Layer 5 of a small transformer language model trained on English Wikipedia (10 layers, counted from 0, width 96). Numbers have three digits each and are written without spaces.
A neuron's activation on a vector x is GELU(weights . x + bias), where the dot is the dot product.

Input weights of the MLP neurons that the questions are about. A number n stands for (n - 500) times 0.001.
n18 (bias -0.036): 400506366573487661632605395476442432631648402724442451393716575327438299405534418346481455464553472248446596547639417447588446539540487375526466503516441523503446433591724434301474513663345568581545396513593637563587363613369661503525543377356396684456583560602500535359449299553471300590
n28 (bias -0.040): 394464651328606472472549119436513572519364538694347510397381453577547527523515667674497487156369681471637520635396370500474483576277704453401497500609458738619493467577520429390395471380509533606527624427451510424538463547596628464545587265442584503585471503483401488533545522586758581568
n31 (bias -0.008): 573573493566592300381560303285449567558589561533656438431622253556551728573521675514598551426218467494540470523490437587427475513366483390584552713486421395355403573632595322563436560698634497431522729449601533272614545506435589646493634253562625336567336424600598500396437567383463479531
n49 (bias -0.044): 547448461497472623480490496542567676477460664469600335370394514421407532608450357246585232617384619553549577311632406532573467507340814331585524567571452690349448437665493255517172517575321521617445496372496524552462339473514633487655613518712500445590552524706646393402569380463737575456
n84 (bias -0.037): 474368568399852530571403290435453426675679460596480496397670594434475442493597651389557635521510551385528504390535538491469703602544543399440497681344276369615451486524639417406598605640585471290585650543500507575473443590449424561458460376703538566709272326536511357433236323534836442544
n102 (bias -0.032): 529431518400359291617448658604249518553668500378600471360627589541443568559453810529433496623510639621594455335569424654448676409476611468454360493553384669597573493507589469410280611782624379322672436265609271376476432467612353560445423415404603412302476486403467632465383606581462471388
n127 (bias -0.039): 512463747545603439760511337542565314684454482438375473290435716337442453440436358662553572260386540583583477530631485585385571689287308469504515477409293629738665365407515422753387676415286707408416504320553436535669250708485523548727543530489552618425327504348457602428653522529594396523
n132 (bias -0.041): 508532552407408348458478459402650551563514778546552448493383496550367657370597493526419562599400560426402210272435547600364813456390548194339514507511511723458449525361681357389369663515466423439753537323365431554404496535652563533715503397674532553406551511421735543333604611489562295745
n137 (bias -0.039): 246468390511536619531575496547514561510425716462514302623471504493244589418762727672507424663546545462632636588688521661447579525437559471337570464619405807335353450437351447500475471357437351395587489201586521460507540780367371467468531460511613470308450401541575451396617729423668368600
n154 (bias -0.036): 601485541536506509404500509528535509494652404450497553411445425488410578412533556519430491432583397333467573443491261584536411778467633547620488693469503558290488400348596288644500406658276352402720444485549418531464304483515634552509607518586416440494406335497722393588503610488621450481
n157 (bias -0.039): 663561650446469477595500556389262555585481578493419378316390744500604563585479580322400600459553450533766422138503432560510686575490650444314400645514620521523320439420683557611405497444408448380586549469579632436354486588643535503517497431703383589337497524535621660418594182460524451574
n161 (bias -0.033): 378563527339473550692642321489496576634614486327374515448611403433280387466358674496603569752533551490515338500710361664638508637485492182462359557622533732725417635359343407828360451477500531456735531158417662563471461482445620521403601523356641299639364448570468503322414532522496512645
n168 (bias -0.048): 465548397419538306543695500486514313535616457572302527595642508544708492363550621538526571399649810414582322649474378565460625672504667538343337590571275534439245448649387507332481574636424628442555209598597555331496318624442595436427542433206460609581489474443353597311544362240426660654
n190 (bias -0.022): 245517542490644294718510493424399432711590705652506490520534646303517629493470514389722497527430645602507463500322595720664596418381483476373311305425284469370476429377300467416388608493412555586645548531469608595431389536566430586604555503328387546638646527451387454378614371431537528426
n192 (bias -0.066): 480348433595387467861629429436636531717453368537149382647419394424351860385497504370450364581624440388404508560591489548561641604451606319407526612570350643537715305674434375504431370390375442523468555527600603529683359643347946413599555581530485504428297363555600535369546518560557500384
n211 (bias -0.032): 519489511439415472563496507551285770524435399341465597479511578114370751540668608437474621383443535545565609379575540651640401368320626672368479500551294588598478301525529396636362843504652537493615567470577478436649459562560351586539545445379393693312297475672413556565274621581449392459
n222 (bias -0.021): 284413734587440670547556572569654560493503433319523317579762453593343580497437486407433149341552572432433405404580374667573548525565479554588315638330369429554532315603596427472405507726484675524692514289496378461469543457322767583555386294346497504399532521420427617430368607524591424500
n227 (bias -0.041): 357589449522418545536475416613617359422459518391455423283620350386516410369547583487544386402375436470316363500503478503543428387397545192481570683648564730629777425684529454463519413554538548430526430519594581427564404598397365608512565355506469500702528497590614610344475533500712590594
n242 (bias -0.018): 486290406413374460384416581549600467481491462519238497362616376500447689555526584520549483682503500419572262619432490459358589609510691335513478576414538655491467305458560490603314487768445324436713463473549493570526446562436527607548578388516339486516444536520459571359701497392503544911
n247 (bias -0.037): 472520389353592445756517472361435378526292607792548600457606427540507751419455555330650609650526513623497429417293389576350585592592517556534546466759387585539412419576551530620534577421349332560538348445503483361635376542582583549613484391160284482554625436517581540493436374467443542367
n259 (bias -0.015): 411468500594533556602588399205531539353556610557630409439312488232569469441606630442524321363312471492621512343477562456538525530405533479437410563461613512375559485422515517564417644515596554575563518527660515271561521497630631368585585300454509407512589392408596449435532382589538467577
n290 (bias -0.046): 366518584428512497500467563531468396424549649467515606357611484488320673360541313428349374559527627532515482299440330510648510445458407415562393472691509457532540633443550539581564473522574540291543528547537394457571297500533635589644645525372413465436561551418719561494795677399655469680
n291 (bias -0.035): 447334703431633427444699598694735408430597511294590433504515448525552689518350649320441341400539614390526329396580358732413635563443429481216557385482418526696526616601526486482420664410486515407582563414507631473603395841258556454522594286400478481729442431451481447621410298432343500602
n297 (bias -0.040): 303459470508811504488571353629407445404723568602560526537555595397359470617541307388648602262471537474664265372716458542280677513398517440216401869432191339500504697446470554521563437586520854302609466564665446578738328636606647481674624415553248632479483363209592519538637540647810522469
n305 (bias -0.033): 370407578564423252627624551267601424554557696588475225444477477556357484387578659450302420385392390510458474522582432494698942538662531391355537378500266744427549492567615496560337790581285592444560631269496541465326365554426625497664511523459619516259364571414567726511515605522492348453
n314 (bias -0.018): 444584484525664617482472480535512423500737558497385575419458649600435585443672691471621497462553611447608440634321478529469610535500558275452562615647357452467380535385410472344320358474420722369633445329417405447778413452389422419419627586590494566635541569336454554383679358460484497632
n328 (bias -0.032): 386437572500550386696493591356591493372637709370637543379646673451511424356629626468610511603534486406472616355716612573563652334404349261340376553511438504402356384514436621434279437442507722452503306453493553415555190574661457538434668713589600669535609368631761443606570517500591500467
n332 (bias -0.012): 374282345569380425605536434469367598497354430571630469583521578312497625581389559289646445307417506503679476393482530462572608488642485478616346442549429610570533482527491342706319551351483488592514562503552358472541608405468391489563650469672312747449473512522623492533539526356560609557
n355 (bias -0.056): 564489745421599476628597410331278522486685361289500341514693671407518414435716511452511449387504303635536431525618468554357477715398696515390401602336436551354439590681621411471543619626544467333796493419714378642376526689475608395614741580525400443550489668526496402569514586514330496353
n358 (bias -0.025): 257562558429545457623639423411526633503494457448560540535582485524659457396519754650397443503321515381548419474524646582459563410389622279425556506403450515305536569412354527515515440723584530491397527424743542374445365494506608579479531255430518606393336527506456543497488557634500525721
n369 (bias -0.064): 588413545564667469635460322616427617415500442434278368539674446357557815492464492516480309293563805425608424618647488570552694799465763021589398654545457565716388480611561397472468620323560606496388410316524476556390582523504578635599557545504378231324331337612487489556746343449636256596
n382 (bias -0.025): 426408546496496359571614354514600571667711621291592352584702462551401561685606538462395462365333276401593570252673537608669602717312618515545460774477303530429459452558315544430574445561427515536521383402694408628460603627627664341595596324264485488382266301523391738452526564475596450427

Each question shows a token from some text and the vector x that enters the MLP there. A number n stands for (n - 500) times 0.016.

" de": 604552470574518509421453472505594514601432541551600425612470523434469499547492501458549500494531466517488633420470466259565384511544435492463662546398603525472555522407485599418576571429495460449383597509525569364538568660493567578433216545464516416589362505445570549534449572458506399427
Which neuron lights up most? n31

"son": 510467430592386468558416705545471617509489522519519554525598453396467557547426486568512532595479478589516580527470729341549501500536484576446514376454473359485478494396442704487529458443606431613493380531511330514537621454576310555500406439496526580517469356471422339549451503585560513552
The most active neuron and its activation: n211, at about 1.6

" ": 590577490466484571470460649382452517452444556571555528617494516462538452457429501475574590490497494414507437465489588361589366376561488522503487417490376451525503550435412636507548527514508456543446561564535536563584483585532535616428226557473544514438494846448468343479489435484513468497
Which neuron lights up most? n190

"ri": 516535384524528423463491571525532513519574578521600458587599528614457556591538323542438546353503526515474564546611448387487367464516485728390615469439448439559461579462384585477612444564571422474425497619598274546430569493512440498361319478468604486546502454474448523409489555515323677470
Which neuron lights up most? n382

"ie": 535434470564408493500484600445643545411444591493590559468439404561431455618461394429438440511523452582541548574299487234523464624627473415420606563539596551450486580474512538553505494489498484551521419580451536406418535486537234508408373571602564482525437574573437467583533565500480573596
The two highest activations, in order: n242, n332

"all": 423553559535488532525541593448589562451339545468557635457429593654511407433492505476541500376531545547498512559555527220507595534449418493567503503426516435640513454493512575448510462504662479600507502524508533464476422466451363457304455325521550469644651391530387432566482525531544526480
The most active neuron and its activation: n28, at about 1.3

"for": 511453504515446441469392694548572740388591397474527513653546489552549463398489420482521467574466511471443563438552476348527458456568491611606637522554497408492580458448471386527640503398636448429533594492544437459417618504451525476332251491597541484580408556574395507610436483463474453547
The most active neuron and its activation: n222, at about 0.49

"re": 474557513512458387418541387440513512362485582547648440672454571575573580527454488512434391503338528569682515505443578382410403437594484528494581381449723493419543480482511643495508437300536540510514532472477575556525466495531464365504412489620667479508539597520441463511374532510459383571
The two highest activations, in order: n259, n28

" in": 514488526483615541511452569484525510425522418490669480540571466539531513413253407447537471495493502636578478557522484271605325492509416530539552497475508503426556515498442579424556525405536492440483479611390523475643534550552565507392268634485523545562539503596460528404522571375497495589
Which neuron lights up most? n290

" Bo": 570572494619444468497471452487527440434562447705564463513437480560592429514440522451391486432536338579407591519456467177480269514446566502563644591430596437466589557479553508514622500470508471453471581500466521549400487574567477515526341582555583455488521612497484480406552495498467567545
The most active neuron and its activation: n227, at about 0.15

"on": 554397457493614587377475639524485583496544491523444620448469471622491557450416530510505498635612575524543454536529596416534462616518296585536560494486391421468372441560426602559590564435535354359492413504452399477563712519522466428535356425518549380400486524545400436615389486665427547554
Which three neurons fire most, strongest first? n247, n84, n102

"59": 574514542642271547526463537564644713491450555601460468485507483650668438393342417456481465573438479529486551640568619436433582484449508501602613429368436456503498519451499509485468438459514392586412456690514458500523548463422498387412273563436481585496520508481541465514564510557364548529
The most active neuron and its activation: n192, at about 0.24

" at": 512449456477488529475507615580475545450533460461540486523553428460625443467388513494492414599447534657454566566549589313597277512563441441526534450529462431525487517608461580446619479429485475452429345570392531405547558642514471520327358683417451380618487579517481603457467591486502552681
The most active neuron and its activation: n227, at about 1.3

"c": 534483530676609507432315450483458467433487562416646509406504423555468580481485353525567531613493506450498597399387716434511434503592444531615496539483631384436498425398493635480509410608523561536405372497495646508398590450608285490446508576456608486533544442378526416465587506537599574476
Which neuron lights up most? n328

"J": 420431558544469511435420515472477543494507356486725485430489570533521468554539381570538500493545436518477514522451634216468355547488430567522590509447409450501488486510481423569567478512442392562462455610606492600390502483614607519419474472434535491392645521381417622559534493676617555489
The two highest activations, in order: n382, n297

"•": 484473487537596401559395499645661425554431471484593625512327424507531547534349445496420476531443599469408474613559569420558379372555475640485548413503563520577478549508425497329560570569481411438664558555395463464485526594407550467537344491539630403437499509596539542522515530526330575419
The most active neuron and its activation: n291, at about 1.7

"s": 511550419493446603399419663521506687305317516541636586524457543497474561513307339519468547506593521499605557445500597295542393434526575528552468446533582483501532498491542586491508492468496469483508435650491507447627510445525546510481464644538492449579508448502392426416571368541581554353
The most active neuron and its activation: n49, at about 1.6

"town": 406476448631466504544383649507490531466539606632525578611413416366549427577392428527537412404501435566451590548558686286552435466429566560528616576524528522469507542434456657386657426528413433508439494617479441411601474412540526396494424485503626424549443489625533403566554492435464490488
Which neuron lights up most? n259

"\n": 584529481422486595479551522531461551447512611562712421554452407479552465537347422585542497495506506333468558609458577264539615509400563470393539304519495489490493488481532541471565369462467579453610542575414539601598482538423472661432331522560477487456532517490450497507469582448547464516
Which neuron lights up most? n137

" the": 464503437388526463465485439723575379336574493457619540559494512506638406483386586524479576450521527602474438576599591275501544532539471501504563520580512515522519437506457544390504496528508414441496492462427593412577662539539479507469209532379466492446430599470496504483590520534568557461
The most active neuron and its activation: n168, at about 1.1

"as": 577380521549580553497328581472499572471316503478506530529500517489585504546386369501490605534478598510496451519589564320426615376558594461458577576383656538588507478534475585512657489449566530466508558724470433451500557429601493506514328451518418348447444493562344459493405428572569573438
Which neuron lights up most? n84

"ran": 407458557512567478364486565290554602609472405374411445489462476537662539413468453428424479492466526517465417673672626460439566499502428587567595423524580442574420468554568642455575408489506441421458410520477348467484434473577514427513483673436608490661618574539387477530524448547595510477
Which neuron lights up most? n328

"b": 510457422668514458511434576509391458481509467713435473554333601515566620422455508527564443457558523591495537475480580420443514387587341459550543441513717415430461511519503557452674444507524519532413425513400529555527542512440447594651395572454564511406619461472548408419557432653448322483
Which three neurons fire most, strongest first? n247, n18, n190

" on": 489680447493485458578481565529510518484540491482492517462612371516591439436343453447503467475473471692615567511447435255500471485491428535657778386445575516518582527518503408430466555486487557538478536636413476469482567525509425498411362556487489348603416626493452565553471520476479491552
Which neuron lights up most? n227

"1": 532484557426392481378492483647639690521498540658607620386377494501514547457388512587558543565365546460489489535509655593494548437444397482443596468378660409456520600476510552411583491474545483556516432561396612573550449532395403457577378519505617443456472499482452420349425439551502356524
Which three neurons fire most, strongest first? n132, n291, n358

" of": 574465443460457495513420446523464383466614427577612489564594499493412503486186498484514479627610476587445521543576532351597394371510496528477590485509506462457417559468473411348669473500517544493514492522470456376620627534562555560435465586521580470559518492510419569519408491434614524595
The most active neuron and its activation: n84, at about 0.5

" 17": 587484448487454505475481613597650619453495541585564600566401415533607443483282454545547507585417578502464405614466571360444436500406381592555509503415488556459412490574563463481347352576544534567436437621419500544476587484422426611449306653560481512527517526570520378549573429534460467571
Which neuron lights up most? n242

"U": 403608501626425404483351506535582434572451443475651466483514608481616458502562499490444602573465450546445648630485579271386494413450444627425723379464475523430563469433508367474538437491440394491533452507493479578374564497475623541481418474482567453406520610486499607615515485545516571531
The most active neuron and its activation: n305, at about 0.53

"h": 564406455648449471516570729504516514542531517622529571569378480573378549513396503509572539534598449592513488488453733409418509496606464481330471408574544340444414562496624561391582485499435525555430403505484547499599437397530424424507402519392500483583469543501502455431484403601525311663
Which neuron lights up most? n247

" Val": 559461493549563570449513489538434474543506398527538550609492440441532485494508436562393444523508554521345534493483453166652353402562468397484574610504576455532572503496451525337618536416539426514543661552591421423493508575401415559396380538557508550498561526538441593604540478553468563492
Which neuron lights up most? n227

"t": 574497461639485553473525642431524490321424519465538444672516467549412473430429395495383462652480477477452582351471700426405488634705520553569571481583533494426598588480511566457535543529529560610498420638419462431518475427493446457578320595537487407442507510537515497455378335519505447612
The most active neuron and its activation: n259, at about 0.34

"-": 628565549490547594458384451483497590533433393536459536591424528570514625482441480517553488437557574587518410482453530304514549513379376535548668305528472526475464548383401531481566445416422623404518554545429463491565546595391469577509277560468498555569301526463529449555513553600528621594
Which neuron lights up most? n127

".": 567508516500424566547559539451546532409484665524684557566501451461538476561307409512551469580523560616457522609474503197458490491419462387517480387499539512501445478421492509529552467498477522434624519486430555679558464473464553624367450493457517519456589426394551438568496536468476497499
Which neuron lights up most? n290

"st": 525472557504531471467580406590515495546470524476587473545386432644507519634498744524455603512494565404489481476471614322508425492611532456554511292569546379509482518558315529369530465450591513581436322427424483403591574546558471363529420439603512483513610498613436488520442506408534615459
Which three neurons fire most, strongest first? n28, n314, n168

" early": 514517472437495529567478549551539521360580435476566465573496457638622528403327500502490512464430505431594520687612530237526489436433510650568612511534557482472485458498503579377425427457466632545414462504483497410562555557490564518390226572476510528511484416505508478554523527477522594586
Which neuron lights up most? n168

"69": 577563460542325549602433452416576604390390496577489475483412583546632508481271462498524479560503509495518515664504636442434508467470604595546565577413601384563576546511497585492630379531490535619421538588481506570600513400473543504429207541467448544409449427424576440448480477518494477452
Which neuron lights up most? n192

"ban": 512423481537504533495406573466445585458595611389499518597461511461524602452457367571381408499541492523466518563447509478480644387431354468604655565515608527481540526413262607353591498405566385458584522694518579443516515460591653437576333545509610454437378457393427511622524521550474466532
Which three neurons fire most, strongest first? n192, n290, n382

" St": 422496493577510547447485566555482579383542523548587456530501565485550395556451378519502581375541391452533423489489539113482330486440565483482458627418469462573586483541447520486595457535516602543469492476550556590479550522592406616387399520525550491514607499401504485452492508550579609511
Which neuron lights up most? n297

" where": 656493547398483437456496511488446669358494542526652446531517488489594374375316536540665496513428486627502667482545580317446385486515564480512589439536527335490548479540481508546453420532506449442537570542473480483578482496524561627395296533525478459506579553512451547605374475480397559596
Which neuron lights up most? n31

" a": 504419568542490494441501414594523388376513604466683530538458488369579580505284462408490561442552613443467454543560630239506444512564515647487500472496483506497551522425474490398455542470527609465548579416513641457520608639446551480438363554442433504537508610507415565542463504536508490462
The two highest activations, in order: n291, n297